Layer 2 of a small transformer language model trained on English Wikipedia (10 layers, counted from 0, width 96). Numbers have three digits each and are written without spaces.
A neuron's activation on a vector x is GELU(weights . x + bias), where the dot is the dot product.

Input weights of the MLP neurons that the questions are about. A number n stands for (n - 500) times 0.0018.
n1 (bias -0.361): 342512479524512555500682565715625618520351394567292500539584692818718432534284543547435695687482811588447533666248569399286526545401524496686484823594444329634483689520639403553504425276721429657484767662723446446372434463512552487655505433508507784264633656554514466416753470602488437583
n8 (bias -0.142): 581427435340547544658401286520717586290344500415375520357575451553595647492322874282604454641500625493507518270300473618306607527479541617464541493500492527391443492358323647302584320431436474441638557447389398462436448694569640428760487618566479228347385569462645544476529423623841654608
n15 (bias -0.231): 352421483519370371503558513479669433393585523469420483422571526565631468632368578447474283462608440586479328559626716450389357576370605436497135627517361403445410554311564490411380540239436475600393593430527562345506384506487470473406460487328642472385384411648702500415642365533630416681
n19 (bias -0.285): 455589419594432459515401327560290519559630397618548518552641449460582480535477256374426488518542555476618560588396594585416448474577683439662674450380427465477512535366673365591500456465517558546671435482444465522481473328383288541488560491356546455552479432495422673701570597477526599541
n50 (bias -0.136): 466550591490486366570548432632490545753368590628423729452478553745463475396653579479393328586615506288476340354526450483453442576345675375574462553391706588535401411193405478389529551684469598493639480732359313650520693519586757381527368427507409636541557479398303582526568454629708304619
n80 (bias -0.020): 617714482473728475388551590434447412497534374480476593424683462476776589302617460403256587482606503589520349446493594487458459500216429250526304635482704323497408439535476414454427560533344687419524587400457331519597523519531554385627473423211522588333519458773464547409319434566461439440
n81 (bias 0.010): 324437490478534480512445392500336647722618563408461493541801591451493397643333372570674453497460619549605381494393427532449468517527551665451586591493516454734500439510724364472595333391474522550440575561483291547433408376428590452789544456626536747571381464547590445357478441700393503590
n88 (bias -0.054): 452622468629561346184555458532871655640555293756590492395527534474402459669425496467439521580662360468372420531787382522379378454435441401504769507352745397699363586394461685418629473565559607365699621472366489584496558486363410606500284518588455629721341331578339579508417395432411389406
n92 (bias -0.095): 283535736338507362591426538478517452458463581500589316617356421600554606373209397456643378416427346543438582732386535510358537430481546422490381413460639561429507471545416417176486308573405507553574595581428543535360665418395411562518410373256494334607311584709496354453662470573571714637
n123 (bias -0.214): 414240754449493434430595641552361576645421493558444449618551493398690497555332128336443315437599447303633521413247639354426348579561394544411693536224465574617440478390545427427532612551359479504466613536485537477375367378571452651491599536471490571496229349487537392548503650514598678336
n141 (bias -0.059): 500472304523650350518592565475533500551670445427716397461433483657496622543289566603493388374476494432665544431556265401322282763481467432381420605478309578304569560473512475442610321441353600311577543478283774485554318547500581525474488500486447496551574647574598414418399347875553494456
n165 (bias -0.078): 567485626601483533539464413322511492532345591531454491533566514537410346479460492528404642427470595511634425545577363503455397526471669427478571462537523487438648485538540284451399826508429605376458563484545547567573586437764489488338422479600453565401351312583719612663495331561417365569
n182 (bias -0.300): 579564465615455468475323420526476522676497508500527523513511358489369614489458368524483578570486602534560623538449447473552500606460549383653573341416555187490538514436526572596276486403344438706639553572451497393479399607506457423582620504643568503563477517599522523676620347409427523502
n193 (bias -0.293): 568432613409515536387437436440474477577539405570394447521475553638525532489404477316492409655465639540578289419464449503338353600471749368553477629441484542495489542422537481291406478474555558631510674540425602414358541490323380483541464566508600477653430420644595525651551497462467542385
n197 (bias -0.089): 323731569457659749479377534547684537391580417444389627369553453486634476653385582427425425288512491510584464469552411645545250434305549589526593506334585524342344312305523486442644535803573620584464702354319650322392345469592441397599534516597361438496430368439410403400409478593510581579
n201 (bias 0.012): 414409262563593568489564500323253428463345653464371373633411512476428520500619461465639500697222367535365562507504689457612535360678466621450452545375569608252643589897605521500553567531496460429647309492373337319279728441234574343722482309488378353216351486511275341517527296225688522475
n206 (bias -0.022): 321449634545562424476414538545600665300575414634242468400767504423600284520554544485496778573594401580558391563272442433445189473643583576457357225581600591315504656411414668565411614427338440142650430464316346551486552483373591600179582466504493357350370691472527310588405406543429528441
n210 (bias -0.099): 296757516541654637386652458435652647462425426627626636249284657546480523432410264537407344289581694606605464514670442537355521484318675465562575493439561541620459580307477456703747453496361300508646768554344526658460507322504426536500539656665468742416428351693305407661412217612603507424
n213 (bias -0.301): 517564508631586370467476558396345479445654562341701500437481715566508636550478401495463433659583603593552425389419559533488557500481570507443567475455653605524565500479409478291397419361340547454397566584481407485540474486463560431505301380557486337494517568495628567649595525495519553548
n228 (bias -0.037): 507542354557516453630651438372397426617503283490503632675382483390621629349464374450424791511476506582689390465645476393649366423387562627558369423434658509543368622635248572549503511602267378384678583407396391523503590566625639468391423519335600430279584538620425337583631493625571719343
n239 (bias -0.474): 610656451339614781583418477488463447550406457552356576482468653619524466496563541694608580739544473518453332539299345697572380255381505718619301661411454476455377272257609560449485532371534730642260645625432573372335641507492381620503457677570773324438496318466469544825460430361599415629
n247 (bias -0.248): 514470462557500592512555409275368624572484520778529497575382477536486532605614503506671457724526572559303435667440243494532595417340527662552449506476516489322403361539564517595526630581538583627500504509432484424408740441454327813339419404616420278511442486558425438694593493415597314511
n265 (bias 0.111): 375610500385439479509530568399278368639563521510447440435595624392773363496457656618333441250615476522503452515469575523511332356414399454430540406536682354494410683459544475602442458552394245586510685714391384508408634663520522447359424438541651637562735503673484415585272500660393615442
n274 (bias -0.089): 260641463469274416491390594333547347706429638321710558467692604354442590515411610453335320691564448629543496296396373631546688595383170465412609484448538307488284406335416558510559514440462507504527751565536357539503564573605551525550696633525459474592520608497749445617477359500718446539
n283 (bias 0.015): 403386515589375431480771584500630539836422204737453511496538493471595525485470609348559292412439526711638431190541504694484524463420552382366471463496635606790449432500575542497372478695339361399578725520325563621469630308581687534292525442507450550600408494510475412309555597515444591444
n287 (bias -0.030): 609588507319748510590444663348705428527451500652365603602452282609603497510392609664510686511628482560547449409538419461710267352551329506588562457511447453658493462386460438547547418503393559503555530475479471397453532708490521445486328484371579504797456431461722654347146521333507515563
n302 (bias 0.021): 589481474482562508539527319560398524516576522421615536381399653546637308461664461466576515549483555469610414423381467521497640352603581610594537485466608467481512492234570463324432556477492410467424627606427505473535476586408374610631536575577451347565480437488307306557541396426375458384
n322 (bias -0.171): 572762680512204478443514500320451782746318487508278553496597336762351466487510642401598514710544568596500375399613569549336322685365322462663401563554703556542500412402438544028560539638612708483620684559381277368302455469568543686294681298513473477573599464546524438673726351666752543358
n333 (bias -0.457): 392497474487474430584509572477645552358385579583553645459572372503464330425556544653389518559523350637558547578470592526604538511571568464540505438545422424418494522575645617543592610595461571624552396648508662524530451573465547511454654538347595511346515574512636556365505566376517399747
n337 (bias -0.294): 285667486454471338421428584532458526591362544503397321523661684625405637496461503408500437518527425468503460444275411490246231599463379503468269374196574625415543331442312402443761296306417520514576585513437610440557458393446401563517527387417368511570456494654562557669513493537735531634
n362 (bias -0.320): 581463570728395649543479412297655758614389470603431527394496391332371453397547507645456657473414549562666422312372363546391607548470654305459525262740430410618359584493462363600474831458421450395539529541492430431791521593537363679257500535541340484345579475398576500458260562378399335424
n370 (bias 0.050): 686563162500605466493430591547433361398575671479536333553629456726538626458359539571610480643487532323369535533545533557565315467387382523417171548620613506493547336302478542752390391524443493500532621507420423382534723533173574496559619427407756457651291205569496500542462601511421409685

Each question shows a token from some text and the vector x that enters the MLP there. A number n stands for (n - 500) times 0.0092.

"umb": 594492550349432440495490448462511546476495414416471444468410422450630526566686423542376518456384340454481476457588470459535495403606467347501566651423500506539579488475505573728597466584514634514495299405678547511537555401415307445594573449519514608595620455450357624484576456624511509399
Which neuron lights up most? n19

"ate ": 430483477358459474599568474421724332424516525463482455553705354506513494462501528606540412363607429467492481457670448537575595496421471409478476509516596528389577469382232597551564453512497523459470496397401461511540549428462505488514450476510505617449617540499577541604588459539503552422
Which neuron fires most, and how strongly? n274, at about 2.3

"col": 522497516335347543525626471517439558337596531323694513438490555505487588554596392623446480347458560577496467471641439540693484526564462442507593571557547549497455325442482534524488570472479519429540400478566419449451462430411545518665502481565438607526478444560435538353440493572356432271
Which neuron fires most, and how strongly? n81, at about 2

"'": 586378522361446455531486488575540361472509427362453513598578432447549486491526455351600495427424526593567528564679329546415470507610533309487457585536332486527524460418422532499423505469558467531549476408582402595361698507404455470522518598482617537692625464539464517542609452469511616406
Which neuron lights up most? n193

"\"": 534360581362420476626466490533514364480477524454391561500593443473637528499639463499583473526426488638442617549680391577383522566503541415435470508475427491467580477464293621602408490624464524566429529389569295486448584423515451484422368472473588544519554519516419565497492513516517631406
Which neuron fires most, and how strongly? n228, at about 1.4

"to ": 546441572448563434654612388524730436442537587412427591500590514462490440454512483547487378477534462518383497610500432491615526387521409482475456541533467548448589482378289586552472519572534478588480400393468330567369543502551439507410467450506392576537605465553435539562497548544362632504
Which neuron lights up most? n265

"them": 598512603406445449539589452648377568482505533407546690539456446409540459525619426515569493424400467566336515552606380483530536561418365534543562580492596508412537325455471558570346382438516482512504409509504479524463522391427465615607476489555496633676619476511269590412454558535290651393
Which neuron lights up most? n302

"a ": 553472550455424430676646487448693467422474612412500545442714382559507567489469373567548441486501451463353506505598446518524507482527480411457468537489500548428539478319259546600560534439457486481482502413558364542406647513539391509473512490497577541475627467525438569467540534599478571319
Which neuron fires most, and how strongly? n370, at about 2

"i": 502451541442503412496450550423524379437471460457451550457473442353513615470479467668500479382280293517368509526750397417546549599493474321363472650614508539468528488546521573526530518429563419443344498469626440593499586503382512572481503569562509474689566524526401710396581514653485538398
Which neuron lights up most? n141

"El": 500533696545519481633510474605517450524568379362417413617483449444419488433476424552484526420435412581434417530781521505563625573582545371579433539587350547330529410450406535300591524452499571548406382338530424540589541473533519550514489583514525463640595467461466514344473507590433500403
Which neuron lights up most? n92

"care": 445511678340535547499503514571504497446444421313499553396540391533445468536577401628523551538516404449330547644454355471630502390605494526488506568507454510494456452400582477637363498480403490680442311578623518618491519467475411609582527484547350613581525518545457450557590412458403572442
The three highest activations, in order: n239, n302, n182

"where ": 503536580415451396663509547561677487411556512401478552451599380424431437584500472480442420479547507563384541510580434568483490463529480421368494472413522486543487437280224544527495511579480479565459501477509369522442509437496489638533523475525506627502491494509560529473597486648488678521
Which neuron fires most, and how strongly? n274, at about 2.7

"All": 543421592461379425619632436542644478510505525522433587519441400417458522567531389534571589297476272519501450578681488595461628545548523335573523385511359482449545452509472618512546457465520568498383359390530595511502465499490527419634449490484416589521607496397403593500568505537361376562
Which neuron lights up most? n333

"of ": 532496491470503526690618422482645355446544589377477499487680313499518462540466500512501481425493394524345538509591372539575527465481435504491407549470573578428535466371221559525482551514555476577525484469484314489450573381489439545507442479540475557490577526472477652444541533571449564481
Which neuron fires most, and how strongly? n370, at about 2.2

"as": 522491632549464317515695679588513554499537434379456419492401572456520548434581465462568425356361286532492590687760420543610376492542429430498369531515439599548532501472333580687502491460460461481414595427574442534438487454561517567498454481539546483638617545489410586494497429567315469340
Which neuron fires most, and how strongly? n283, at about 1.9

"ata ": 521479478382363436603492476537658378404445522516446482493685412546564467463413387644469291580528485495430536498617400517562487571489517466455492539566556602475521521343335628572517445462449582398441521431465450537542490448589457506565516529505459533554553506577461545512514448652489564266
Which neuron lights up most? n141

"|": 506423507505352500608513580605569581421527513400493430545551434433508393541490463531626313440511518504351552598635309476513443522531457404417601561497479467389563643426442624681474495563388567509405420480550392587529435473450531528433416565484528584500710409522403614543453520528452442535
Which neuron lights up most? n265

"three ": 487415513319466487667556506447592584431579556410496536480695361485569535556567425579491414498498492494410626487464431508474407568588477387393506554494449485402459429320270505552578509546405466453536519430531354573514630424482562590564464427481569522520527526493442583483541506519488655435
The three highest activations, in order: n8, n206, n370

"g": 527442526468424456604586563475459429371522333447537493381556425483523564538529503463486417414338401472520491532858553370690503432472457388382474634439401476445589368510453533737552585465498580518479627530579437548463531555425487522481451498471329567629538475432449639467611508580545637312
The two highest activations, in order: n228, n283

"song ": 551583529238452458612574472453557475442498484421435534442656400554620392469464442671576483426521417421390499563628370536461423497440470467449539514515413544498518527365351613710475527571503616454553661452362320497584574451559568451479509512535466546531513466453488466515533494524448515407
Which neuron fires most, and how strongly? n370, at about 2.9

"Rev": 537425595356535459615553475630552485451516442514446468541491476450374486542463457457575632435387454533465510644568386542459477512644511510596398563460543521446523318465447523531508524425513554582509285312476608551557447351366549424521542494487322663606639545428360541504597506385494531548
The two highest activations, in order: n337, n201

"ing ": 497523513394548499720598506457703426438537548425428517488676379491533493498517482570490448414643420498405539575624361501553508467392478459450502462469478518429525474359201495530486538453568512449535514436565415544523560430428493513496440471519504521537573543499506508520532492524481644367
The two highest activations, in order: n287, n206

"s ": 482570533397478453679538536471691414426546536442439525463695371506542505510499472582518360479557459445394547590681416530439436489524449424483459543395478537414524479379180556556562547455527538456524524433493341530502581482510426502514476436532489593552568480544471531562510483552518536417
Which neuron lights up most? n88

"| ": 493387532383426503768497487420558504358448526440474487544543384412431433494524475548489477469530591478406526635550428571564481530598464522441480495474532427514524622431301541611523567478505564487472429464496420481415619376410455558446414647495455613550577511521446588518464530470438589456
The three highest activations, in order: n206, n287, n265

"l": 465498607485461471597567525521490455319532395479466561451484448434433486500441365607403390315406421459495399527954455517645586509488462406573610489487313501366634507538428556477442451476515442627518501510519421505479538479507652515468437604503421563659645533460585537465504506550530514383
The two highest activations, in order: n210, n141

"4": 488530601361540492593548572401573504573529613518532421505538471427403493561404495525532407362546478498394522551726500595480485620543469402465363617539498513456483471394451544623466459551375527562408574558539434553484596261442432550439454496544523567576659568391385620361553452473341530307
Which neuron lights up most? n283

"Br": 591449513328647491566505437453549622393520411375498487438480442484487527471675483497492403471406482476396519566538472527533517534504472341615624615468243533453566391601406551546658531452528547552437356412515524513513485345534507567553484531609294494716446457481472597477548528470446483334
Which neuron fires most, and how strongly? n247, at about 0.57

"the ": 581440568441434461664535507492658432433489516416513523496736358450513513467520409584572478543515473456312501452540418485578605526538476437526466549490505501499584451392161518546482518438534458553476462432523349493485621478519475592475510443463533464429586491505437690543507531551437558398
Which neuron fires most, and how strongly? n370, at about 1.6

"Pr": 561396660471472423638430538593544560422586393528509488531615373528513494601613478483413513381319484396416463483710454573505530504507466378608387558464430617486489435547347561474643424420477571451491344386381589530482469429472588534581462427638491481593440522446388544547607553488488472409
The three highest activations, in order: n88, n141, n50

"as ": 531539550458416408640601534573716440425500642343438562579616417547456454508532421559558356505559413542386526578652390510512517478552476463469428446410485577424516508390244551614506550453524493501485546407447353487401578515498453550559416479496467542516651455507459621494519479637445630349
Which neuron lights up most? n50

"Her": 547444632421560552652488541704546572544484359305449536536474450438536635493510381501628468368497414553326426599659466533479440481405505422474488593600420464477501389593480577336557505473529543461454331427589536470569475415564474575650468448531375491542631521424346541431440510480495612347
The three highest activations, in order: n197, n92, n80

"\" ": 556506585301452544662548497458534506422521537385428570494685390422587526523513487611520446517506543430402515726599367506477445484459478455493497470457501491445544470367250555500501494524485551518494445390473244568521523571603483536564432504581590545426519518502467526443492457562436554439
Which neuron lights up most? n8

"record": 538661696281372552484464518599469498505521436411480535452603406484457499523568390537574475409599524443412471666571380467597508504548401462624571475470470347441504570502420481679440434446480456531497359398595357528549537523506451593448428474570464533740582609476568500504580444471409439465
The three highest activations, in order: n182, n287, n265

"includ": 510614549383349402564550529598482368476492472436592479639569410430475412593571374493590531425410548533315590591633389447520434462613457527539523521513428464362473548571401638604433513537424402470545447328509498495464549295527484571518413373597591646499626550466524625556489489462486596448
The three highest activations, in order: n228, n201, n265

"ess": 559530606314447396547778564509471349511432379389518533466559494311542423555548430506473529365482398500387652541843313468619538473515498367534519504448551441379531458557544499584476538456462551492543560425573460450454527434487488480721504457551534571597608565496582579536553443487361437375
The two highest activations, in order: n80, n265

"L": 561433564416506411643634503574596528452545444417456517347548496478382544519532430605505422446428509489413479590727473440478631527567457498559500561420348515356558478527406613428472458462483538581528415404566462423505570357491564473538387549614366564643594413333582667363515519542555449436
The two highest activations, in order: n141, n88

".": 592497629422499521605500547501555562426496488553446453602581497450454432637509505554467384433490591386376554488661430452472482498533492381458455582539354474425509465363381578522421476646462575569463468473561485499447566415410361481561396559606615506572816405565528568471525554522371474314
Which neuron lights up most? n193

"oc": 501459589341436344633559539535446368401545375475566498474515506489491448483611460617429602371364418536275430514533390542644477509550490491527402621620643625506545507567465595524488587395448546456555413505628404611508384424417442515497447555608442422534578456464465579440377473572462591421
Which neuron fires most, and how strongly? n206, at about 1.6

"ain ": 525468549359420489679584464524640418420512550465497517374710402515587496533581425633544466488624398465443451437517402459496458546516417519456476569499478566498567481299276554644513473437415534471532561307518422509445622447494481454569472486547528536500606504505466524567514456624453544388
The two highest activations, in order: n206, n370

"\n": 488491620412379505700537569495497448335508525389411447628615346383437494489508410523582390402463521451400549631608470459464555487461479487450483597515515548415538588447284613578424588544495483477373465374583388527423546442469466464636578582525580490450602488427502536573577499573548627398
Which neuron lights up most? n92